Layer 2 of a small transformer language model trained on English Wikipedia (8 layers, counted from 0, width 96).
A neuron adds its activation times its output weights to the MLP's output. To switch it off is to set its activation to zero at one token and run the rest of the model.
A neuron's activation on a vector x is GELU(weights . x), where the dot is the dot product.

Input weights of the MLP neurons that the questions are about. A number n stands for (n - 500) times 0.0013.
n24: 418 426 662 477 564 666 458 683 218 343 341 589 311 532 711 500 461 355 366 495 433 823 626 625 49 637 636 455 342 583 524 681 643 539 549 405 536 430 352 392 509 408 473 603 566 393 399 536 835 519 195 472 285 463 665 740 676 295 522 388 440 337 604 293 485 585 317 409 519 626 313 450 360 237 683 324 482 500 450 617 276 385 653 514 631 722 614 713 446 606 895 392 607 174 741 476
n85: 518 333 513 452 467 394 438 574 821 616 583 685 282 470 623 413 394 201 549 473 400 370 807 429 616 261 393 608 610 509 378 423 492 429 845 603 427 425 488 590 626 593 399 176 603 556 579 206 482 272 576 636 570 522 553 555 622 544 500 420 658 215 768 664 602 648 807 376 564 509 491 734 571 427 606 324 449 482 691 513 587 518 326 748 655 652 519 446 358 270 583 358 578 681 152 392
n150: 455 594 400 633 572 284 443 513 575 597 662 435 441 525 522 528 609 579 509 778 415 175 491 470 618 928 443 419 596 807 549 656 561 496 329 643 551 461 404 458 296 366 594 274 522 349 556 763 565 469 319 442 294 422 487 671 433 853 346 722 242 541 623 455 377 421 479 268 357 588 663 300 369 608 681 664 450 618 500 756 624 298 421 407 542 455 565 531 704 756 559 563 532 427 749 363
n161: 485 606 191 315 344 397 420 551 446 668 446 760 613 432 602 675 265 689 481 448 365 292 618 682 710 429 264 450 522 346 729 582 438 553 275 441 486 533 263 464 556 220 736 676 448 475 375 738 519 606 448 476 722 631 583 330 418 284 487 674 333 665 290 620 608 605 279 390 437 323 365 500 519 490 968 473 331 198 597 296 352 370 436 228 213 364 520 687 475 374 364 427 651 672 366 610
n177: 541 571 432 507 516 369 450 528 383 472 737 416 541 490 596 550 749 554 387 540 643 633 511 656 368 308 450 417 552 309 518 529 678 510 308 441 521 481 547 645 484 454 539 599 475 504 271 573 596 654 616 649 328 457 521 474 453 250 544 439 613 393 611 398 530 446 339 483 265 431 298 643 421 309 615 517 314 769 472 359 493 747 422 424 490 470 500 609 325 429 626 469 733 332 534 337
n178: 654 491 749 179 261 586 433 604 592 287 495 567 490 388 441 787 560 756 505 481 461 485 611 510 509 305 563 336 518 357 480 618 466 527 587 393 491 632 504 67 610 686 169 292 646 550 415 262 832 569 383 299 538 601 509 490 628 437 138 423 571 490 336 477 435 505 542 608 386 634 578 509 616 89 490 282 477 196 556 435 646 623 943 480 677 475 746 745 566 471 356 677 394 394 393 524
n208: 192 482 691 373 553 386 678 467 316 366 728 403 685 318 495 410 525 650 143 413 554 587 562 238 193 451 225 603 601 414 627 378 437 532 482 509 384 670 394 570 311 467 528 647 607 540 680 267 567 161 733 109 500 409 439 545 510 514 793 692 491 421 486 341 685 195 413 621 431 472 629 687 293 495 440 645 282 384 697 486 500 462 264 407 286 614 782 690 138 548 490 379 288 570 378 651
n257: 459 392 570 275 755 229 496 366 187 343 600 280 624 479 391 685 477 558 360 451 346 646 341 705 513 487 522 487 323 304 607 464 492 314 277 402 500 434 473 321 355 461 375 369 749 284 522 590 711 712 722 626 327 614 439 727 693 474 391 702 235 691 359 221 537 647 259 582 279 513 319 509 562 568 505 521 521 566 362 500 686 387 484 366 470 587 312 379 449 360 464 317 601 344 733 594
n346: 460 589 474 669 441 381 293 753 397 537 732 234 567 487 655 653 540 474 534 409 425 504 483 453 454 243 491 383 378 389 255 535 481 581 426 687 375 542 340 275 500 474 652 727 687 793 606 421 104 597 291 570 504 491 538 500 548 345 861 427 564 460 454 671 626 317 574 436 469 459 492 521 746 252 527 293 390 591 205 471 749 704 563 439 429 313 661 658 793 590 531 500 421 478 505 408

Output weights of the MLP neurons that the questions are about. A number n stands for (n - 500) times 0.00052.
n24: 537 564 353 751 457 547 516 402 512 515 460 402 204 315 425 334 589 313 423 341 393 378 629 213 681 576 595 474 602 526 687 491 276 416 405 559 336 616 607 425 626 521 184 617 715 439 667 637 596 391 668 380 807 375 480 424 240 556 458 571 397 697 292 827 513 572 393 561 512 536 585 392 700 558 443 452 555 227 460 620 546 353 624 641 675 552 500 504 687 370 538 335 532 523 317 713
n85: 489 526 368 603 521 330 619 421 317 470 397 326 548 500 459 548 666 674 487 550 536 684 555 616 513 670 399 629 546 480 642 500 628 537 153 635 441 390 479 456 422 432 388 416 580 664 682 608 391 592 360 421 526 365 489 489 336 485 436 388 281 695 830 364 236 647 451 507 581 504 347 346 343 568 635 565 670 379 474 344 533 650 504 563 479 483 465 521 624 610 662 363 323 639 586 481
n150: 300 407 384 476 483 493 421 362 387 622 521 921 575 536 701 448 515 601 513 400 457 735 551 482 598 206 475 690 360 547 552 485 512 603 615 551 471 568 587 314 479 406 553 408 539 515 550 640 471 485 609 364 648 409 659 468 216 485 446 554 465 460 510 220 535 577 500 600 592 355 357 457 268 606 711 555 632 485 568 351 573 441 424 585 650 784 462 479 322 515 396 408 472 578 361 433
n161: 442 380 408 366 155 304 408 528 591 724 629 836 431 627 855 611 475 519 405 403 388 869 732 441 377 405 441 725 553 469 732 448 24 307 533 490 530 701 509 360 548 451 491 505 580 413 273 557 377 609 462 718 183 612 948 704 581 315 509 531 156 639 514 393 406 660 251 629 586 643 490 656 722 716 596 482 505 510 382 696 378 566 304 219 249 245 378 505 577 530 550 414 519 408 535 460
n177: 457 694 462 593 506 465 450 698 671 661 454 517 567 194 642 545 545 428 525 563 507 643 449 595 465 375 608 373 677 429 399 336 713 473 374 589 579 334 455 562 580 453 323 359 516 297 417 478 705 293 591 689 408 184 510 533 409 751 378 489 522 580 509 282 399 480 461 434 539 572 477 424 545 589 689 639 464 610 446 575 395 451 483 569 497 425 500 372 420 493 572 632 477 560 524 535
n178: 430 504 192 691 715 411 598 376 342 641 570 528 466 524 526 370 447 313 404 566 488 492 336 333 629 508 322 670 512 489 500 613 601 436 565 472 347 421 622 775 199 559 765 539 515 442 410 635 392 600 557 447 508 632 508 519 508 488 694 454 551 554 555 525 411 511 466 430 565 392 535 491 492 876 403 653 538 581 613 691 135 496 239 427 504 523 306 305 512 258 637 496 489 667 574 386
n208: 458 606 575 352 459 553 664 366 491 288 426 369 447 646 563 354 447 636 715 701 726 570 695 215 254 539 590 460 654 712 651 550 390 347 305 643 677 317 532 512 370 702 372 298 272 585 393 520 443 465 541 133 372 662 440 688 217 460 605 298 454 327 676 559 373 541 350 782 234 321 742 696 437 522 635 428 613 385 571 410 538 805 368 574 435 587 532 657 662 654 326 551 672 633 115 836
n257: 509 456 378 307 620 389 530 484 504 257 492 509 353 660 479 478 522 179 468 440 698 653 535 483 609 527 556 61 590 623 629 368 572 531 645 732 658 307 612 605 385 290 605 681 546 323 534 565 522 669 329 756 459 725 580 202 362 863 624 523 233 619 665 572 393 521 305 513 349 492 479 567 460 459 338 391 380 628 431 539 331 554 664 454 585 479 700 324 687 271 553 508 434 610 183 620
n346: 406 488 608 485 485 457 492 406 620 604 103 512 312 546 463 370 845 548 550 644 817 703 508 473 578 307 485 612 383 437 524 718 326 446 640 333 800 428 662 410 530 477 515 541 408 407 455 475 647 407 633 464 484 484 522 440 599 464 560 557 633 472 511 548 245 729 346 492 563 366 511 536 204 658 379 376 485 453 585 462 442 596 615 552 685 519 364 391 319 316 386 668 445 532 670 516

Each question names a token from some text and the token that comes next. It shows the vector x that enters the MLP there. A number n stands for (n - 500) times 0.0089.

Then comes g, the gradient of the next token's log-probability with respect to the MLP's output, scaled to length 1. A neuron's effect is roughly proportional to its activation times (output weights . g). A number n stands for (n - 500) times 0.00081.

" ", then "19"
x: 514 559 502 488 312 502 420 470 730 496 457 462 468 555 596 308 651 592 464 335 694 553 412 591 483 405 455 559 467 430 557 613 194 290 487 616 576 96 626 408 672 525 696 662 467 605 470 480 553 443 440 389 368 336 464 477 469 531 719 404 324 516 591 424 425 680 526 710 585 559 444 759 569 515 461 614 450 484 456 515 430 588 642 384 647 453 452 383 629 647 413 661 340 541 447 580
g: 479 511 647 505 442 312 423 517 496 525 242 361 411 463 247 334 470 644 533 418 603 498 506 405 495 401 461 630 670 572 551 422 534 431 835 381 520 335 341 503 402 242 370 637 587 659 699 514 503 725 474 539 413 559 581 649 599 648 373 603 617 628 355 553 451 510 655 420 540 172 786 394 442 552 609 584 351 204 471 570 360 375 451 437 466 562 711 690 505 449 468 623 572 707 477 429
Which neuron, switched off, lowers the next token's probability most? n346

" to", then " in"
x: 493 448 518 704 402 539 339 495 735 545 506 369 502 595 496 231 427 647 332 427 622 572 402 671 645 421 566 448 422 566 566 510 260 451 522 618 491 394 620 464 417 414 630 454 410 831 374 498 556 621 543 475 451 344 490 386 419 580 727 458 174 595 503 377 469 470 441 665 598 559 398 702 648 618 447 602 568 502 454 577 336 493 755 445 596 515 447 197 627 526 409 767 448 536 480 652
g: 384 507 431 702 260 509 451 558 523 515 575 615 556 574 576 434 549 693 606 512 341 570 231 239 520 579 687 404 519 589 597 543 319 632 496 367 247 618 567 657 633 634 711 469 409 355 615 469 688 559 476 511 261 125 455 536 312 430 472 576 726 450 258 565 395 659 339 424 651 666 387 538 355 526 493 495 677 394 515 475 418 527 553 583 322 455 374 443 405 535 733 633 467 445 565 600
Which neuron, switched off, lowers the next token's probability most? n257

"re", then "c"
x: 533 461 412 602 132 591 599 481 786 595 506 370 438 432 574 341 401 487 436 277 526 593 287 545 463 526 653 550 621 708 488 592 453 527 405 578 645 301 728 243 502 575 542 535 654 702 452 561 435 553 362 508 397 287 518 453 417 494 632 453 50 601 554 307 489 571 420 697 607 553 428 785 552 799 559 619 552 466 324 528 458 423 696 494 537 488 475 357 494 486 425 825 385 459 487 620
g: 683 367 214 389 528 560 591 779 538 508 490 416 587 579 575 389 344 584 716 505 496 606 584 524 444 301 407 591 475 498 639 416 584 367 616 655 380 417 439 655 422 364 393 521 604 419 561 592 673 562 505 749 429 340 587 505 546 580 386 306 282 568 545 337 749 340 452 327 627 200 688 489 427 299 550 640 415 451 458 503 586 552 738 404 253 491 428 440 548 544 355 736 433 606 646 413
Which neuron, switched off, lowers the next token's probability most? n24

".\n\n", then "=="
x: 503 484 617 591 317 474 342 371 670 667 562 380 420 535 673 283 534 604 462 451 522 591 434 496 569 273 395 642 599 586 483 347 240 251 473 583 522 412 601 495 675 592 534 450 411 741 439 514 677 473 573 316 328 264 513 511 356 520 600 433 163 582 619 541 448 513 444 645 802 582 462 622 361 507 518 612 389 422 531 552 425 708 583 565 550 471 658 349 715 571 537 711 444 497 394 651
g: 319 353 576 579 841 628 393 467 437 252 595 539 355 467 594 628 572 635 420 524 388 501 572 680 358 364 420 455 753 701 400 487 511 417 213 395 386 557 600 374 532 551 626 529 350 854 537 379 508 563 450 586 498 558 501 377 563 414 608 501 541 358 410 252 556 749 390 770 583 401 446 539 288 370 488 528 544 480 442 396 411 592 596 560 345 681 392 385 616 484 708 513 321 576 477 623
Which neuron, switched off, lowers the next token's probability most? n85

" the", then "ra"
x: 519 484 497 491 220 588 453 537 701 536 483 524 427 587 559 392 506 526 406 338 706 476 460 745 469 412 575 463 468 692 572 414 213 439 513 734 466 243 682 484 556 499 530 652 391 674 369 484 590 530 491 542 579 325 515 343 373 565 687 400 258 522 536 470 488 453 529 610 597 756 430 757 570 570 400 610 272 461 479 505 459 453 714 451 619 426 517 177 637 454 507 604 568 524 416 641
g: 432 681 258 295 552 349 582 542 486 578 263 331 450 495 626 602 684 649 704 688 427 577 617 195 483 476 350 559 558 505 559 693 574 624 541 631 384 522 333 413 536 478 404 581 411 624 505 635 526 431 543 470 521 494 294 524 465 692 655 500 506 499 578 599 359 339 587 596 280 665 722 379 389 395 415 658 534 320 438 577 551 283 810 332 518 409 344 611 455 613 539 466 216 407 576 481
Which neuron, switched off, lowers the next token's probability most? n161

"\"", then " at"
x: 616 462 531 490 136 668 374 383 737 588 440 604 558 611 738 235 392 402 431 404 697 600 544 634 636 364 604 448 343 438 422 457 449 481 376 447 367 277 411 562 632 462 455 538 453 546 422 463 731 460 518 415 346 268 626 410 489 578 768 519 285 526 422 276 524 552 435 805 649 679 311 603 462 641 422 538 247 437 491 605 467 623 648 594 609 482 690 464 527 468 572 765 565 468 496 663
g: 492 412 447 604 362 496 368 565 618 458 335 393 454 373 443 579 371 634 245 445 380 397 285 465 598 426 548 519 466 468 194 365 493 498 474 658 535 725 506 379 641 546 780 417 725 524 504 597 355 307 628 674 525 615 639 435 501 452 530 608 433 423 590 739 512 456 448 631 490 499 733 453 546 749 205 664 564 485 366 498 453 272 554 586 641 358 200 476 498 591 534 611 427 462 738 641
Which neuron, switched off, lowers the next token's probability most? n24

" app", then "oin"
x: 614 374 387 469 246 488 410 429 738 640 412 565 428 760 707 275 610 642 416 392 581 608 509 633 567 425 550 493 541 499 482 618 425 408 432 540 385 446 632 464 592 344 706 595 435 730 453 398 509 485 418 470 432 210 399 370 251 458 618 421 307 527 595 613 535 623 419 644 596 868 407 474 474 784 433 708 439 527 404 680 436 406 579 524 566 474 510 321 695 696 221 698 408 361 666 474
g: 318 524 542 286 286 856 384 561 324 531 610 552 439 442 524 515 406 375 480 666 672 655 252 515 453 337 537 676 443 297 447 479 383 457 282 313 616 504 300 418 522 402 705 319 374 451 503 711 669 312 452 575 637 651 463 611 617 491 616 593 491 499 262 602 745 475 616 571 694 548 550 525 538 504 608 402 631 437 583 490 516 463 446 489 428 353 444 592 448 609 407 526 506 846 482 342
Which neuron, switched off, lowers the next token's probability most? n150

"t", then "ors"
x: 552 518 454 402 254 633 242 457 765 580 562 480 527 642 621 467 600 482 549 482 384 629 564 516 488 499 355 575 491 634 557 557 243 507 500 419 580 548 712 551 595 520 492 421 552 688 446 448 494 587 270 408 382 376 530 571 353 492 677 471 262 390 514 332 555 571 367 757 550 599 358 865 559 758 278 429 433 440 484 654 473 393 678 480 589 607 466 186 496 453 327 795 435 596 573 445
g: 457 525 526 610 471 830 479 676 432 503 536 566 574 474 628 652 418 521 525 224 510 536 301 736 613 735 527 294 405 567 429 522 701 584 461 520 193 607 709 524 511 249 381 459 409 422 628 588 505 484 495 564 468 562 379 484 651 582 364 541 468 288 365 482 119 423 403 436 705 439 360 557 296 375 492 572 509 455 434 349 667 367 639 511 563 488 581 682 466 667 391 467 494 597 365 702
Which neuron, switched off, raises the next token's probability most? n178

":", then "4"
x: 571 455 621 534 203 558 352 427 571 493 544 327 532 627 622 227 561 404 500 297 603 656 484 811 495 303 575 563 525 560 574 533 421 299 412 598 493 271 673 368 457 596 362 494 600 476 453 538 537 462 505 513 366 328 830 424 390 496 803 317 52 538 509 488 517 562 458 687 608 560 381 693 608 673 463 455 385 515 456 628 464 473 629 468 656 515 511 376 597 597 423 590 639 510 555 654
g: 521 361 379 226 359 498 599 365 585 497 518 629 585 768 429 701 503 404 552 416 423 665 582 512 497 670 413 369 581 353 766 352 412 585 435 628 508 618 527 552 337 159 589 412 466 302 461 558 527 487 649 328 468 493 542 739 362 511 643 458 572 406 516 516 686 630 335 784 531 669 290 471 233 452 356 570 488 454 478 732 607 539 722 493 596 318 539 528 533 327 440 442 390 418 527 576
Which neuron, switched off, lowers the next token's probability most? n257

"t", then " the"
x: 418 453 431 569 222 558 271 390 684 582 530 460 478 575 615 425 606 510 467 338 407 654 495 508 529 489 458 509 477 454 673 596 247 495 456 576 572 458 663 566 566 487 568 463 501 752 499 468 422 620 187 427 308 479 406 590 416 616 744 416 199 510 488 318 554 530 345 791 654 524 488 783 649 737 250 552 389 529 476 643 490 455 723 490 603 624 548 285 507 511 277 757 462 475 553 517
g: 530 513 677 503 495 624 477 310 442 380 461 595 369 771 528 596 364 514 570 533 382 577 513 416 452 435 507 479 471 402 573 334 655 496 295 644 609 473 614 168 386 515 299 549 323 594 434 373 228 563 698 630 510 343 705 227 252 505 451 553 401 673 552 481 539 601 412 381 433 687 616 630 536 293 592 241 495 535 564 769 601 563 362 640 460 549 461 579 512 603 420 590 761 409 563 612
Which neuron, switched off, raises the next token's probability most? n346

"ant", then "an"
x: 388 540 383 669 268 570 333 535 856 544 445 482 491 587 654 293 404 709 595 285 371 496 492 691 493 535 537 447 424 586 557 590 270 428 508 555 536 323 708 421 592 501 365 361 426 765 496 497 462 677 499 567 280 442 543 420 503 455 722 526 432 573 715 319 591 546 435 744 712 632 431 759 424 672 475 581 266 405 435 580 446 394 624 375 677 447 530 313 486 496 365 721 452 451 400 519
g: 513 455 634 395 665 398 510 633 640 692 618 455 570 594 660 372 304 370 411 847 454 713 606 642 250 454 661 741 388 456 424 546 710 409 507 370 455 531 423 619 327 467 659 423 527 362 535 739 354 378 571 508 484 388 319 503 433 383 332 782 495 651 351 470 538 314 573 551 516 451 559 510 390 518 395 258 660 514 537 600 336 333 515 493 632 586 324 644 380 486 530 592 386 606 381 358
Which neuron, switched off, raises the next token's probability most? n85

"ut", then "e"
x: 465 485 441 449 307 573 412 533 784 569 612 570 442 609 634 375 563 472 478 282 491 458 479 424 609 560 543 525 389 748 599 535 287 320 152 568 464 245 655 390 629 562 477 507 525 680 427 518 652 614 494 489 512 386 391 412 331 570 651 323 232 484 650 324 541 593 330 544 677 497 449 755 607 584 398 628 369 605 561 588 492 294 754 507 539 470 477 473 560 553 313 796 450 450 529 680
g: 570 647 468 488 464 329 728 343 376 462 586 419 452 501 564 311 525 542 583 641 691 549 541 514 493 108 603 442 409 253 590 652 651 523 380 441 668 481 400 516 339 391 336 447 623 486 385 544 610 494 630 597 458 433 280 338 400 485 588 721 443 282 511 400 382 633 448 259 450 524 362 525 488 723 534 616 905 511 581 480 576 499 324 410 482 427 559 699 512 643 372 680 642 630 464 535
Which neuron, switched off, lowers the next token's probability most? n150

" v", then "is"
x: 521 558 374 484 187 507 578 315 670 521 531 485 529 630 606 237 552 624 425 320 642 659 542 556 509 330 587 557 555 622 607 523 238 263 414 729 507 219 430 499 524 520 568 483 377 693 477 356 617 475 598 433 372 311 509 478 421 498 715 529 383 409 609 397 702 521 516 789 544 534 493 562 629 631 385 599 379 394 536 590 441 516 515 700 590 499 491 330 482 683 411 722 241 528 390 641
g: 439 655 639 470 307 741 458 654 521 458 567 569 411 303 282 310 408 662 567 437 570 611 421 648 463 534 625 423 664 702 616 529 522 465 383 492 268 466 739 364 497 472 632 416 413 521 580 505 494 208 450 559 498 614 840 579 533 518 367 400 308 361 432 498 588 391 328 637 416 297 670 402 191 557 563 517 316 580 412 524 708 659 483 549 370 700 439 557 425 355 529 514 574 464 524 701
Which neuron, switched off, lowers the next token's probability most? n208

"ion", then "\""
x: 460 545 389 467 221 612 615 431 749 483 556 483 446 653 744 257 495 735 455 279 510 610 511 621 411 583 511 493 323 639 580 564 328 379 467 409 546 346 713 419 533 436 469 460 498 726 455 478 586 482 572 339 505 338 542 249 516 469 718 540 291 508 547 234 537 550 370 727 720 633 462 882 537 563 345 527 331 506 491 604 525 462 653 388 682 394 476 461 503 524 442 703 523 432 337 629
g: 459 423 532 491 283 428 387 667 448 685 561 613 507 458 483 626 399 366 545 130 537 600 476 649 602 457 522 418 563 398 607 651 615 465 652 496 331 353 342 605 679 566 402 671 270 240 576 607 544 413 476 325 357 468 462 469 272 402 672 500 369 694 312 742 531 562 350 574 652 651 504 602 248 363 364 480 548 553 439 421 560 715 540 486 582 637 368 682 627 583 623 504 553 516 603 263
Which neuron, switched off, raises the next token's probability most? n208